Layer 6 of a small transformer language model trained on English Wikipedia (11 layers, counted from 0, width 128).
A neuron's activation on a vector x is SiLU(gate . x) times (in . x), where the dot is the dot product.

Input weights of the MLP neurons that the questions are about. A number n stands for (n - 500) times 0.0009.
n22 gate: 530 320 467 200 703 623 363 149 603 152 573 273 519 628 446 657 434 439 571 634 428 664 395 394 473 447 460 504 504 590 453 527 733 508 650 488 636 468 525 672 512 552 330 468 364 531 479 655 392 711 688 468 493 437 451 410 519 408 697 472 586 288 303 748 649 508 306 532 615 411 307 563 355 432 392 714 416 394 287 454 596 564 304 469 361 557 416 589 558 433 535 468 539 383 471 474 485 756 492 539 504 415 377 500 817 704 375 294 584 573 520 564 667 274 658 712 488 556 603 659 500 267 385 633 504 456 369 537
n46 gate: 614 541 474 379 606 489 790 601 400 566 263 328 476 460 410 422 564 552 205 364 562 628 365 396 524 600 461 430 624 486 592 409 445 692 493 651 612 637 458 572 563 417 275 548 662 416 665 714 476 528 618 672 451 543 620 560 389 500 362 521 600 599 600 446 507 379 421 566 550 434 561 698 316 352 361 436 507 527 387 566 449 700 540 482 458 531 615 616 468 564 666 226 395 557 566 490 358 403 327 450 653 467 575 457 401 592 423 412 334 581 405 506 529 460 278 589 434 425 648 394 589 551 494 357 237 439 670 320
n77 gate: 709 276 452 754 377 428 394 215 442 625 621 500 437 402 586 538 489 485 604 610 488 383 456 516 591 545 527 707 533 707 447 538 556 480 427 313 332 523 658 598 432 500 642 484 645 327 719 375 689 431 384 581 657 315 664 393 792 820 604 588 480 646 584 414 496 492 543 381 597 602 633 611 462 414 534 492 579 677 489 750 657 276 301 511 664 600 410 591 468 621 580 484 390 148 560 463 421 294 553 481 459 353 531 481 458 548 403 382 384 534 547 444 461 607 679 546 412 449 414 511 427 346 414 638 504 768 712 484
n100 gate: 587 296 451 395 406 647 450 254 662 531 544 496 504 564 500 352 504 386 445 525 360 507 530 264 423 642 673 512 644 418 278 357 435 488 386 419 644 452 661 735 475 584 603 395 558 538 612 697 747 527 573 461 674 616 549 225 467 552 465 485 912 699 512 448 373 459 520 500 484 642 489 496 281 843 458 425 520 624 413 455 448 403 277 554 443 485 512 372 445 447 367 329 279 384 480 589 458 325 539 484 562 137 587 496 434 480 515 567 706 360 524 389 551 460 387 652 659 496 527 737 638 425 685 268 568 765 390 581
n101 gate: 482 481 431 358 600 670 657 523 384 518 287 330 256 526 720 637 806 511 719 536 540 334 355 485 631 655 593 654 651 478 423 548 519 344 422 540 659 421 721 466 426 368 398 542 666 387 559 489 387 397 527 650 445 500 525 382 261 702 348 410 457 744 380 704 627 577 414 404 653 420 557 404 426 523 697 470 527 454 514 546 678 624 334 515 463 507 590 603 457 483 574 474 482 480 388 673 253 482 655 597 541 565 425 418 533 546 316 355 601 491 473 324 425 466 538 667 654 568 237 614 534 404 487 700 314 702 624 558
n111 gate: 500 581 674 589 496 390 432 516 555 419 710 602 692 678 591 500 694 319 461 405 470 507 310 392 527 472 508 593 552 609 697 404 820 592 500 369 464 619 429 452 565 373 615 448 643 443 401 334 435 508 629 500 569 491 428 415 441 526 773 549 516 236 451 516 468 657 351 178 555 546 444 341 574 623 492 312 356 320 598 636 345 485 191 473 585 639 381 492 400 699 411 456 558 454 212 559 553 534 562 570 587 689 417 516 601 472 361 448 645 627 239 475 512 488 573 893 662 595 383 388 555 627 557 615 807 598 638 706
n117 gate: 410 452 543 431 438 640 438 421 276 343 567 591 809 558 746 798 367 550 691 544 355 490 530 508 606 509 723 746 558 644 387 795 521 579 412 342 863 180 561 479 41 348 402 548 413 470 348 93 459 526 233 469 538 450 510 383 471 517 954 446 694 464 575 510 266 260 698 314 469 394 589 500 361 741 389 246 695 322 305 544 416 919 631 786 720 465 197 480 385 528 392 227 592 384 404 510 591 314 387 304 604 447 251 552 454 484 669 411 485 517 304 411 536 659 798 634 757 563 865 525 334 279 389 309 817 641 452 772
n134 gate: 378 223 805 408 616 481 247 273 684 229 539 426 590 377 599 616 444 337 383 366 252 394 277 344 317 428 336 394 535 533 426 532 583 691 626 694 557 386 393 377 412 713 470 384 569 550 387 163 413 500 374 429 348 583 726 523 265 401 416 653 631 500 626 585 599 379 368 649 392 349 280 472 416 643 239 458 615 585 355 514 410 647 585 792 623 504 320 338 311 554 509 699 726 185 286 580 418 518 426 528 639 447 462 439 728 616 351 745 605 568 250 704 566 553 622 719 389 481 667 370 650 380 512 238 801 561 792 804
n146 gate: 544 130 500 567 650 547 403 438 368 472 504 572 342 438 379 650 678 405 627 235 633 527 484 453 320 430 521 508 377 577 346 456 504 579 365 540 508 600 578 666 393 591 461 504 366 388 685 520 520 541 381 656 496 431 496 524 666 767 688 637 640 516 832 575 575 462 521 386 479 560 375 293 321 483 600 393 579 622 512 604 575 520 566 415 700 265 707 524 386 632 488 297 496 390 564 108 244 456 472 602 617 323 628 681 598 411 412 594 428 401 42 396 652 731 329 492 568 463 496 414 717 364 388 785 406 591 534 462
n158 gate: 342 487 437 673 463 496 193 707 562 396 670 321 559 425 850 321 459 441 573 565 518 523 500 620 560 322 414 504 299 321 476 560 496 613 406 601 724 405 862 774 581 628 543 542 722 448 539 343 404 585 597 307 508 444 559 359 411 382 724 639 636 423 424 591 609 551 768 483 516 612 414 711 382 654 596 525 533 461 532 750 421 481 624 496 655 547 562 524 355 460 378 351 661 306 695 283 432 595 549 349 565 550 603 286 484 437 500 469 615 520 395 392 368 299 626 325 415 331 500 575 443 531 735 444 571 722 606 702
n159 gate: 200 489 600 694 515 653 397 541 187 415 368 481 696 521 790 768 238 387 556 651 550 930 461 289 515 693 551 290 500 287 611 450 463 344 551 279 443 242 560 459 580 448 339 463 591 485 784 620 750 561 658 623 533 586 805 721 582 590 561 637 908 449 198 453 434 526 597 254 423 515 422 449 601 929 605 106 791 441 613 681 355 573 505 646 523 641 603 384 462 482 303 330 420 422 458 466 674 530 480 531 702 552 792 382 697 347 214 539 391 496 484 408 515 568 661 611 832 459 751 280 561 379 352 172 383 772 701 663
n167 gate: 584 415 429 651 483 518 251 448 526 381 384 560 300 605 541 487 551 592 690 404 402 430 364 307 314 621 314 620 321 565 658 390 419 777 672 385 469 513 839 434 523 251 495 291 201 458 737 700 500 534 674 604 564 535 529 210 586 749 509 625 298 560 572 719 492 496 613 718 647 517 492 642 461 658 610 496 654 624 458 650 597 434 391 577 516 893 356 760 425 573 457 574 598 450 487 520 234 693 577 565 525 385 470 457 646 277 653 516 550 416 527 347 444 482 452 616 683 827 671 790 439 755 541 432 612 574 729 500
n177 gate: 485 645 422 697 508 512 376 347 657 492 570 467 569 605 424 354 464 600 687 593 646 443 489 532 633 417 716 656 395 353 484 531 397 744 369 335 439 528 653 637 533 427 454 237 504 691 277 425 523 484 603 464 345 468 396 606 428 350 349 505 616 591 512 783 478 533 781 664 332 274 355 627 746 395 562 304 301 454 504 509 626 473 157 461 514 393 629 476 562 571 456 443 716 604 645 413 551 419 279 568 603 471 540 532 623 628 474 265 263 552 504 428 291 504 292 464 153 596 400 836 644 390 599 508 378 416 483 479
n219 gate: 551 476 410 407 429 606 493 458 485 634 444 525 515 515 412 807 631 434 338 240 312 504 690 583 441 340 538 519 706 395 537 363 531 238 108 440 577 446 600 504 468 550 285 119 306 504 484 444 570 612 340 561 490 521 704 410 543 454 628 537 288 665 394 557 423 508 413 648 538 478 551 489 301 672 607 455 562 601 402 433 442 748 431 257 281 428 458 459 453 416 568 347 556 344 402 281 563 562 493 485 558 399 473 291 346 406 412 478 504 674 725 541 595 469 324 601 351 500 474 580 568 662 455 444 438 644 578 340
n248 gate: 343 660 642 397 776 547 435 433 416 533 565 581 640 597 548 541 447 280 454 469 294 335 618 412 321 624 654 393 453 277 537 557 638 504 330 418 593 698 667 576 374 546 325 226 262 496 859 410 443 578 599 429 412 527 596 377 461 486 624 465 694 512 560 652 542 256 458 449 388 342 265 714 430 378 500 433 792 552 572 545 399 393 508 471 583 397 538 361 520 493 496 563 615 333 328 279 601 291 623 359 601 555 550 575 323 577 644 310 351 389 368 428 696 645 709 603 586 584 636 492 417 26 589 653 377 366 651 684
n22 in: 282 426 447 735 666 263 444 510 644 279 582 573 395 410 612 398 453 615 626 619 662 613 513 483 403 722 421 345 503 408 537 426 645 389 449 497 562 490 649 614 525 638 302 686 433 640 669 550 333 473 634 582 424 415 391 692 503 474 381 458 369 368 333 566 484 391 318 391 332 500 196 473 432 628 366 336 416 412 589 429 625 523 535 686 611 376 614 399 450 601 581 645 571 485 454 477 483 699 395 367 514 472 555 428 459 415 506 500 583 511 570 546 363 497 421 602 595 700 569 412 572 484 538 651 592 473 302 465
n46 in: 438 535 316 492 293 279 410 608 492 493 416 295 489 627 312 530 718 405 542 383 603 637 583 333 322 627 591 633 518 576 425 455 232 392 326 556 415 423 310 458 437 588 428 676 425 366 592 302 742 549 441 492 588 546 445 354 554 370 614 642 717 360 567 643 664 339 389 500 740 496 529 474 538 669 463 397 539 674 408 500 755 290 485 650 435 489 615 391 441 378 421 350 474 473 508 464 407 747 244 485 462 734 611 607 432 461 465 822 600 549 368 617 511 481 542 602 520 458 566 707 622 608 399 444 638 546 689 390
n77 in: 357 668 656 522 538 599 397 650 521 687 341 552 649 372 448 776 538 497 367 507 390 553 487 546 366 471 613 576 351 454 598 538 412 572 525 663 425 611 436 340 423 536 585 457 344 651 611 614 448 274 456 433 471 477 622 306 271 449 367 548 522 587 496 486 458 366 394 370 521 479 480 427 703 489 448 652 611 449 785 668 346 420 472 570 487 692 614 538 399 475 545 703 535 541 431 387 503 503 364 458 440 478 397 433 214 656 355 503 462 472 504 452 493 540 549 150 769 344 599 372 493 450 497 611 584 291 390 413
n100 in: 548 338 669 606 663 603 559 427 477 283 556 620 485 500 677 553 353 423 500 411 500 475 587 859 515 455 660 543 554 530 323 567 516 399 401 451 477 315 681 477 714 195 488 551 508 485 488 504 586 526 216 328 352 363 526 492 507 626 568 413 361 413 848 322 419 394 569 461 523 429 372 542 511 496 597 630 578 526 735 694 736 642 619 304 655 533 542 571 406 721 492 558 421 510 634 457 742 685 606 432 556 809 443 550 757 410 372 554 563 432 484 559 630 559 369 496 520 600 577 537 447 402 588 388 339 504 413 539
n101 in: 624 605 507 306 540 584 580 565 429 606 404 444 445 500 695 473 573 620 389 550 445 468 468 429 605 384 625 570 563 550 563 493 472 493 594 497 671 483 451 507 626 418 355 569 417 533 539 646 411 657 570 253 472 422 435 424 462 582 483 427 507 644 116 425 590 712 527 389 837 562 642 594 473 483 645 486 627 503 633 396 531 474 262 340 454 610 520 278 483 605 326 401 673 630 517 596 487 484 500 655 436 503 324 544 433 583 475 660 680 574 545 424 327 514 685 477 667 490 305 606 500 426 356 379 555 524 451 365
n111 in: 579 830 213 738 581 507 418 558 680 616 253 527 521 579 779 557 436 593 518 534 531 564 320 462 395 581 439 493 614 528 345 423 470 445 532 504 634 529 633 471 537 746 500 452 426 455 496 574 605 652 404 378 408 546 524 514 352 81 525 591 411 433 359 377 500 537 496 383 561 521 350 627 440 695 503 439 897 572 479 511 442 639 652 535 426 524 543 521 497 506 617 645 335 449 352 547 629 369 599 450 500 335 679 385 496 640 613 476 625 523 672 597 486 544 543 684 393 529 448 432 636 442 622 402 644 601 289 434
n117 in: 331 393 492 696 677 463 595 307 636 605 614 367 301 629 588 496 606 515 445 740 534 545 341 506 481 698 608 566 421 500 492 387 521 269 516 614 379 460 471 407 550 589 312 549 492 446 646 598 578 673 611 404 654 328 669 418 609 320 540 536 566 457 607 448 793 242 576 529 301 578 633 378 369 585 683 297 459 683 699 472 496 405 540 249 604 291 641 343 549 376 445 605 308 283 323 719 477 292 417 417 517 414 600 620 563 590 84 655 666 535 508 302 584 463 470 638 685 468 631 496 699 477 415 596 462 552 525 500
n134 in: 652 504 342 354 553 572 388 434 465 715 454 628 603 612 306 477 603 563 404 350 608 594 941 509 665 462 581 508 572 454 496 451 512 469 557 477 492 543 423 554 496 519 484 682 587 429 492 477 481 284 682 496 450 426 622 315 482 351 764 623 213 721 440 535 659 488 411 492 634 463 731 424 473 531 688 342 293 445 489 417 668 467 318 417 666 551 446 387 535 695 694 426 731 644 321 431 377 745 663 477 490 646 400 404 492 330 471 558 496 630 622 507 747 484 496 271 635 635 363 371 350 464 326 561 485 411 329 520
n146 in: 448 607 528 516 534 639 392 446 427 418 338 599 577 377 516 678 606 430 728 468 537 666 645 385 694 634 378 256 529 443 462 455 457 477 591 824 709 531 531 620 508 674 572 567 594 172 681 391 590 621 476 469 560 286 500 598 489 500 333 662 884 447 504 643 472 472 412 280 362 735 613 451 306 682 362 389 617 489 618 529 539 525 562 353 490 401 404 440 409 660 439 523 782 483 464 518 455 511 307 610 508 359 623 542 523 496 546 656 344 481 273 452 596 297 656 599 267 462 463 507 435 554 490 484 292 523 357 614
n158 in: 482 669 443 694 610 584 463 186 392 326 503 380 457 414 453 405 690 454 563 539 488 615 325 482 579 520 441 729 545 338 485 290 534 620 448 402 789 347 641 668 666 384 407 625 551 464 473 482 460 496 370 507 439 417 521 464 357 349 577 456 396 507 450 365 486 500 433 409 744 435 585 610 757 713 663 396 556 500 664 571 485 504 321 723 383 892 306 445 570 308 746 429 551 493 446 577 432 468 555 349 422 587 363 348 515 424 579 328 651 563 572 597 622 462 490 555 450 459 307 634 578 405 566 473 450 667 623 374
n159 in: 729 817 461 472 500 401 678 512 527 466 588 642 746 608 379 545 451 666 462 682 603 449 373 363 410 524 546 634 594 238 387 571 425 597 447 417 554 523 343 275 572 365 504 303 398 653 536 316 466 458 611 350 574 500 629 534 482 665 523 540 480 344 409 295 482 366 331 582 722 474 562 405 565 492 470 504 671 559 264 532 306 322 419 591 344 591 581 312 522 691 454 608 639 497 357 362 675 511 485 824 524 712 634 519 466 283 600 653 559 361 661 413 404 492 372 310 429 492 293 412 500 369 392 383 405 727 433 362
n167 in: 608 703 344 508 374 426 540 182 504 391 522 448 550 383 269 346 480 496 639 508 337 455 383 481 286 421 524 693 241 575 449 296 669 622 536 256 549 419 652 484 496 661 492 586 504 379 399 621 648 717 442 616 382 669 296 272 526 535 405 568 459 662 533 254 676 537 428 422 520 484 580 571 555 512 371 616 573 595 673 512 435 701 327 95 367 329 440 351 457 439 583 327 586 611 686 670 710 759 449 544 529 508 436 576 294 578 388 519 345 481 263 489 472 410 689 338 595 552 635 538 580 682 394 336 519 660 446 402
n177 in: 374 329 389 271 272 775 525 783 701 538 511 482 511 597 257 435 549 430 351 403 293 315 544 544 481 639 523 599 558 534 367 477 440 356 424 303 621 302 472 411 492 562 661 508 470 579 298 462 553 451 448 639 681 558 711 371 504 271 393 467 548 450 476 551 514 543 419 417 446 474 573 557 702 166 414 504 559 482 445 491 352 526 508 644 555 474 492 455 519 644 511 570 243 493 544 711 485 537 466 596 449 795 361 550 306 544 299 708 384 401 398 225 523 543 571 374 488 620 430 691 274 613 392 213 562 261 540 615
n219 in: 496 561 583 315 759 271 460 247 260 363 378 527 610 403 543 529 278 550 364 430 635 406 751 342 299 351 371 648 490 555 551 276 572 560 452 467 522 567 594 373 305 474 372 579 522 364 148 439 659 576 698 452 514 447 475 594 316 467 321 606 473 394 641 429 514 477 655 500 655 550 598 737 526 511 349 518 549 591 557 415 578 517 608 522 377 482 723 558 621 533 314 336 370 576 443 528 432 521 456 463 599 617 338 563 248 496 400 395 454 444 451 360 685 323 445 540 511 489 454 507 533 469 506 535 327 393 275 557
n248 in: 611 599 642 492 523 341 371 485 681 504 309 731 702 415 323 394 428 434 409 873 162 504 609 425 713 497 508 500 378 576 659 523 445 508 584 421 325 639 608 543 361 574 456 370 477 616 556 489 549 171 460 504 451 479 445 364 410 462 431 487 436 466 492 601 363 417 392 139 462 429 730 481 447 415 455 304 430 727 482 547 461 475 535 326 448 577 701 443 403 558 466 523 398 408 330 601 485 478 421 477 518 708 646 350 470 346 514 456 626 655 606 483 696 496 411 561 195 473 271 621 523 391 700 504 313 427 695 713

Each question shows a token from some text and the vector x that enters the MLP there. A number n stands for (n - 500) times 0.02.

" g": 522 480 474 511 507 488 531 486 524 519 505 482 456 463 531 507 500 503 484 505 545 529 475 523 525 489 484 440 449 514 515 460 505 476 477 522 535 525 517 541 507 519 573 571 576 510 378 503 484 485 501 442 522 516 498 474 527 488 505 441 491 477 492 544 480 519 465 512 513 475 576 471 514 481 418 500 492 539 540 522 492 482 509 527 480 544 553 469 557 537 494 469 489 537 554 530 498 510 499 556 73 432 480 522 510 513 464 513 487 480 463 505 518 545 500 521 550 516 537 531 448 482 471 451 514 501 515 478
The most active neuron and its activation: n159, at about 0.27

"on": 507 536 548 608 529 472 569 574 518 522 465 521 459 522 543 502 474 482 471 470 485 469 468 513 479 444 492 425 534 513 469 500 409 503 529 487 549 460 432 521 511 530 422 474 500 497 478 463 502 549 516 459 517 496 463 459 493 523 549 438 474 464 512 485 511 494 438 499 423 506 498 473 483 480 532 556 420 477 466 507 541 515 504 500 470 454 453 502 500 492 446 489 418 537 464 508 433 522 410 560 155 451 486 508 459 503 516 511 543 429 485 480 481 497 500 597 552 477 489 440 482 428 455 506 488 481 510 591
The three highest activations, in order: n167, n158, n219

"s": 533 563 451 542 501 487 548 592 505 525 483 447 452 488 473 460 544 508 508 453 501 485 498 414 519 569 442 523 467 512 503 526 509 438 515 501 492 557 472 474 518 528 521 514 486 395 569 519 464 478 523 490 600 557 449 521 423 562 496 539 463 486 526 459 473 507 469 481 537 532 544 489 537 512 491 575 470 496 608 419 469 490 503 496 473 516 489 545 526 405 491 555 549 481 464 523 549 471 529 536 142 508 522 524 526 476 504 486 501 518 524 541 476 488 481 524 552 527 497 578 533 505 531 507 466 510 495 503
The three highest activations, in order: n101, n100, n219

"cur": 403 459 558 528 460 484 523 472 556 498 426 508 461 459 547 499 552 570 511 527 551 520 599 489 557 471 419 499 466 453 479 555 523 564 506 462 477 499 473 454 456 476 515 493 579 463 558 520 425 506 542 536 476 553 477 554 416 522 579 415 615 520 412 535 442 466 516 518 497 536 487 525 455 555 460 481 427 511 466 380 467 485 526 513 410 462 454 457 511 522 485 508 526 482 538 575 422 505 537 622 299 533 512 545 534 509 439 555 493 480 466 562 467 537 442 445 555 518 479 540 474 483 495 527 503 414 551 474
The two highest activations, in order: n101, n111

" Y": 499 483 482 515 531 427 427 486 490 479 522 494 476 405 476 531 499 483 507 527 489 536 510 534 568 510 471 519 475 524 583 480 501 465 479 541 489 556 500 476 488 513 511 458 508 570 497 458 548 469 489 468 460 443 507 500 484 482 535 518 508 489 529 545 508 518 468 546 484 451 509 464 519 537 531 533 534 486 531 492 493 458 512 480 480 467 490 557 490 477 500 506 481 547 600 477 523 528 528 449 70 484 499 519 534 483 490 455 514 418 463 499 522 485 510 504 452 522 526 480 511 538 476 500 505 479 450 494
The two highest activations, in order: n101, n159

"os": 538 485 440 564 563 569 450 542 557 568 476 541 484 495 488 388 474 517 529 566 494 449 542 571 501 495 443 459 487 455 460 480 486 597 540 461 516 544 482 522 556 505 461 460 478 441 437 498 439 505 459 446 611 449 467 442 481 520 483 496 575 471 447 513 438 490 543 501 513 504 494 513 573 431 619 475 472 451 473 533 469 417 501 503 462 513 475 550 558 481 525 477 524 507 491 453 494 467 495 472 222 522 423 478 527 535 486 471 453 497 494 507 513 483 393 412 538 463 555 492 503 458 501 520 493 508 470 574
The three highest activations, in order: n158, n177, n46

"ut": 518 497 437 601 508 564 439 461 531 565 501 495 501 454 492 490 474 472 474 522 463 534 537 639 451 488 482 457 508 517 551 540 527 569 520 482 509 459 531 429 570 429 491 444 520 457 498 438 512 492 498 493 491 421 486 482 575 491 456 465 521 540 511 470 549 524 509 522 487 508 496 512 490 450 566 504 464 447 548 512 493 451 473 487 509 542 545 578 539 455 578 434 461 555 501 417 438 453 536 431 200 540 457 466 478 501 539 447 486 444 543 558 508 470 475 426 525 536 476 461 463 480 496 567 472 565 455 475
The two highest activations, in order: n77, n158

" This": 565 443 517 485 494 528 518 464 526 538 453 532 588 478 441 509 477 539 523 519 500 531 503 480 498 532 503 449 539 521 536 513 494 522 502 526 512 476 504 459 444 608 530 550 479 485 484 507 551 524 503 511 466 562 499 512 465 486 489 524 485 449 465 464 478 575 516 463 508 477 514 566 532 498 591 461 536 502 519 448 485 501 487 507 468 530 515 488 454 435 501 504 487 530 486 478 495 498 539 469 95 519 512 546 479 467 583 494 531 596 466 534 479 512 519 462 518 495 450 450 491 504 492 489 495 518 429 495
The two highest activations, in order: n117, n100

" though": 533 484 573 473 493 503 540 446 478 519 456 505 578 465 445 482 476 463 542 541 527 506 486 496 457 459 549 517 637 530 544 468 543 499 538 530 538 513 449 495 474 626 485 532 487 507 564 519 510 433 482 537 506 596 522 532 430 459 500 523 474 472 448 420 493 493 540 499 506 579 463 552 505 498 485 494 516 548 508 409 476 530 524 496 521 515 487 432 539 501 499 496 512 540 486 508 499 502 548 488 194 538 516 586 506 483 495 495 476 656 420 452 512 474 475 546 497 422 488 467 567 499 534 486 514 527 472 460
Which of these neurons fires most? n134

"ed": 501 485 476 507 515 511 487 462 497 516 452 469 456 477 544 501 498 524 496 518 510 554 543 435 494 475 499 473 544 508 487 475 463 460 513 533 504 518 477 565 491 502 473 499 486 572 531 483 502 483 479 380 506 551 473 510 487 445 429 484 546 543 464 531 468 503 510 489 536 494 476 430 437 510 483 501 508 453 495 405 484 513 466 607 409 525 489 486 573 444 459 512 519 471 488 454 382 508 507 532 149 512 477 454 498 532 444 518 521 622 490 514 421 549 484 554 496 501 525 530 492 478 575 500 520 466 452 476
Which of these neurons fires most? n22

" pro": 496 474 466 461 478 543 490 519 569 494 441 545 522 468 489 563 518 494 522 531 501 504 435 469 451 477 501 509 493 547 447 486 503 532 519 542 531 508 468 503 425 463 560 528 494 409 483 509 532 454 494 476 469 481 510 462 491 500 510 542 497 516 495 531 525 451 540 467 514 531 408 490 566 533 501 494 527 501 486 437 496 504 500 528 526 485 518 487 540 577 503 563 510 539 489 580 448 470 450 493 108 436 519 482 518 462 485 475 435 531 520 514 536 521 473 514 521 525 618 555 482 540 480 462 532 478 523 479
The most active neuron and its activation: n159, at about 0.34

"\n": 495 489 516 465 501 490 514 516 522 497 481 517 481 425 489 484 558 566 506 520 521 485 443 424 474 523 493 488 447 481 488 492 499 499 481 512 514 503 402 475 491 499 495 507 524 505 502 456 543 511 522 517 583 533 497 503 507 488 483 626 552 466 495 485 494 522 492 509 514 490 502 503 492 478 493 504 537 485 495 539 469 506 468 544 414 485 488 484 568 584 495 493 543 762 507 498 522 491 485 484 145 485 524 487 486 511 532 492 494 441 473 522 507 492 480 505 528 498 428 506 493 508 469 524 504 494 534 524
The most active neuron and its activation: n100, at about 0.65

"o": 476 472 487 538 437 495 506 485 487 511 502 523 440 493 473 431 496 465 493 497 461 404 499 535 533 545 532 486 534 466 491 543 524 555 547 404 508 539 629 496 565 409 528 465 519 456 513 483 516 515 474 467 508 511 514 384 451 496 431 427 554 440 422 452 474 542 473 478 515 456 498 506 556 470 539 491 453 469 541 569 505 425 545 451 494 502 467 523 530 475 545 547 539 585 489 492 560 523 477 400 227 517 435 475 538 460 486 530 468 495 473 545 505 455 418 520 446 445 527 521 496 447 589 440 503 538 442 459
The three highest activations, in order: n158, n177, n100

"a": 443 549 428 513 576 494 505 498 463 491 473 510 509 541 504 439 437 475 474 497 445 515 521 540 537 432 519 505 477 459 486 484 497 577 443 395 529 548 544 507 535 470 549 499 493 526 530 491 499 550 498 484 545 475 467 501 386 549 503 526 545 445 531 496 470 500 451 522 480 542 522 473 578 502 503 537 516 500 502 556 521 449 531 554 501 520 541 548 556 485 476 568 532 560 382 521 545 500 527 499 159 478 520 458 520 430 510 481 452 475 535 542 545 512 470 530 399 506 449 495 465 466 528 553 482 509 459 515
The most active neuron and its activation: n248, at about 1.6

"f": 504 559 570 477 505 482 340 528 448 497 454 406 463 515 443 481 416 488 515 507 526 483 593 481 557 488 530 476 528 506 508 507 495 553 485 503 599 531 449 459 507 448 460 478 551 443 518 428 437 547 500 483 557 469 523 526 521 498 491 486 520 498 443 545 565 413 509 525 459 509 526 533 451 571 428 482 529 549 473 427 549 487 504 493 448 458 477 543 530 444 476 466 528 523 508 538 513 564 456 469 266 535 524 504 413 470 393 377 547 557 506 515 497 485 428 565 542 495 551 559 545 548 512 471 523 462 438 498
The most active neuron and its activation: n219, at about 2.6

".": 554 543 498 571 507 548 511 464 553 496 419 504 492 448 439 522 539 464 475 515 509 597 538 381 547 530 519 415 537 525 500 478 481 454 544 521 527 501 455 495 499 517 530 496 495 489 478 548 511 550 486 506 576 494 508 568 552 475 524 744 502 520 487 543 499 514 487 495 531 527 506 466 509 465 497 468 480 495 505 443 495 492 476 523 485 491 490 454 546 559 494 505 520 623 528 475 530 501 455 468 193 512 504 485 487 465 513 513 449 512 477 522 507 481 491 562 543 471 526 531 493 579 497 501 491 471 477 470
Which of these neurons fires most? n46

"ct": 529 414 441 520 471 465 546 534 536 486 491 495 413 515 440 516 557 533 434 513 435 539 539 473 433 447 499 466 430 430 453 428 531 509 541 496 514 504 506 494 531 496 488 515 609 530 454 479 444 519 548 526 473 430 520 490 486 391 464 519 502 525 477 531 472 519 492 543 487 569 501 478 477 458 576 483 446 530 472 405 519 439 467 490 448 497 545 486 575 439 487 478 485 567 543 458 481 501 524 520 274 464 534 453 435 553 567 546 508 405 559 511 548 398 404 495 502 535 368 576 489 466 512 528 466 457 514 437
The most active neuron and its activation: n177, at about 1.3

"in": 507 499 454 534 480 584 451 517 497 619 476 547 478 471 483 487 553 508 494 470 516 482 520 565 489 459 519 523 485 501 527 504 495 570 519 474 474 466 500 466 552 516 489 455 499 482 533 503 475 507 497 478 513 350 486 476 553 501 526 428 530 578 515 433 498 484 504 476 468 400 469 429 501 446 493 540 511 462 528 517 503 475 498 502 479 536 463 451 470 538 483 470 441 552 547 482 451 491 539 499 144 559 442 477 525 512 548 507 515 397 447 492 500 522 476 528 546 487 500 476 491 449 479 490 489 457 579 491
Which of these neurons fires most? n77

"ent": 568 502 509 491 461 468 465 567 459 564 516 476 482 495 462 470 423 469 516 584 502 543 533 443 438 489 527 495 525 485 427 495 467 471 560 504 530 509 511 507 489 478 535 488 535 475 557 550 438 513 504 446 530 549 436 595 494 495 437 469 486 583 429 548 466 410 449 509 480 476 485 518 555 517 476 499 427 506 474 380 465 516 541 553 423 439 531 512 431 529 542 492 570 495 397 546 421 476 559 582 271 544 521 565 520 495 497 477 428 572 525 447 514 512 444 564 525 611 440 517 452 490 545 578 456 510 511 494
Which of these neurons fires most? n101

"der": 514 533 567 551 538 528 516 470 503 399 524 496 443 536 461 603 507 519 512 467 511 524 505 551 508 499 534 530 576 475 495 545 523 503 455 522 555 502 461 501 513 523 513 481 536 452 423 481 423 448 516 510 489 538 486 505 526 515 490 426 466 433 547 579 514 509 435 541 473 498 551 463 505 542 489 406 540 509 492 440 464 490 578 511 481 394 481 497 437 575 571 450 512 533 534 474 521 505 496 581 181 467 489 516 470 515 516 517 515 557 445 514 484 560 535 552 467 533 550 437 460 455 485 539 512 547 468 566
The most active neuron and its activation: n146, at about 2

"ain": 489 515 459 527 502 488 494 517 509 531 535 599 503 427 519 488 473 534 543 468 492 472 551 377 475 420 482 470 534 459 503 466 539 530 489 467 538 507 490 460 520 593 464 538 534 527 476 473 521 513 473 521 410 494 485 464 542 457 551 526 475 543 452 519 503 449 463 433 470 490 497 498 557 520 489 548 515 603 465 386 526 428 542 543 468 488 545 478 602 457 543 538 477 514 561 564 416 453 540 614 246 462 534 400 434 516 452 519 424 495 516 423 537 488 486 492 491 569 429 507 463 518 488 451 482 445 483 504
The two highest activations, in order: n219, n117

"na": 532 478 495 541 502 491 493 420 438 561 410 554 515 508 426 487 504 522 490 523 502 424 486 580 421 524 541 530 532 418 538 548 441 518 520 481 484 490 440 584 475 438 517 395 509 427 505 484 501 504 489 483 560 432 468 480 511 484 516 527 548 527 491 534 513 397 459 503 473 480 524 564 548 487 476 497 512 537 470 490 451 506 507 524 506 441 497 521 473 434 554 552 489 561 513 563 557 530 490 476 188 543 513 522 556 506 573 439 512 455 558 576 536 414 488 521 429 506 526 433 480 493 519 499 511 512 506 513
The two highest activations, in order: n248, n101

"i": 508 492 493 509 573 579 444 448 440 560 510 539 432 518 484 494 541 508 548 486 513 512 500 576 568 518 525 496 563 485 515 597 458 496 488 487 459 532 392 512 532 457 492 504 509 503 522 456 502 459 556 464 458 433 452 463 512 535 479 491 500 562 473 477 549 498 484 516 527 495 539 444 577 447 473 450 533 473 511 580 502 451 504 573 503 505 494 492 515 467 467 531 456 526 488 504 501 491 493 509 121 504 427 454 529 480 538 486 529 492 523 465 528 526 503 542 497 513 504 452 461 501 520 512 524 465 561 484
The three highest activations, in order: n77, n101, n219

",": 482 529 507 549 506 500 502 498 508 513 478 475 515 487 484 510 538 482 459 528 455 512 494 435 511 499 487 516 496 498 467 510 492 519 489 515 486 463 488 485 483 495 500 514 495 484 478 453 526 607 481 489 485 485 506 520 543 490 505 606 501 514 501 457 472 520 531 468 533 514 513 515 517 491 491 499 485 453 514 419 487 495 481 513 504 476 482 439 533 507 493 492 473 531 520 524 510 507 505 504 74 501 438 485 458 504 478 507 512 688 469 481 535 478 459 558 496 491 485 537 518 476 541 479 566 527 508 546
The three highest activations, in order: n111, n117, n159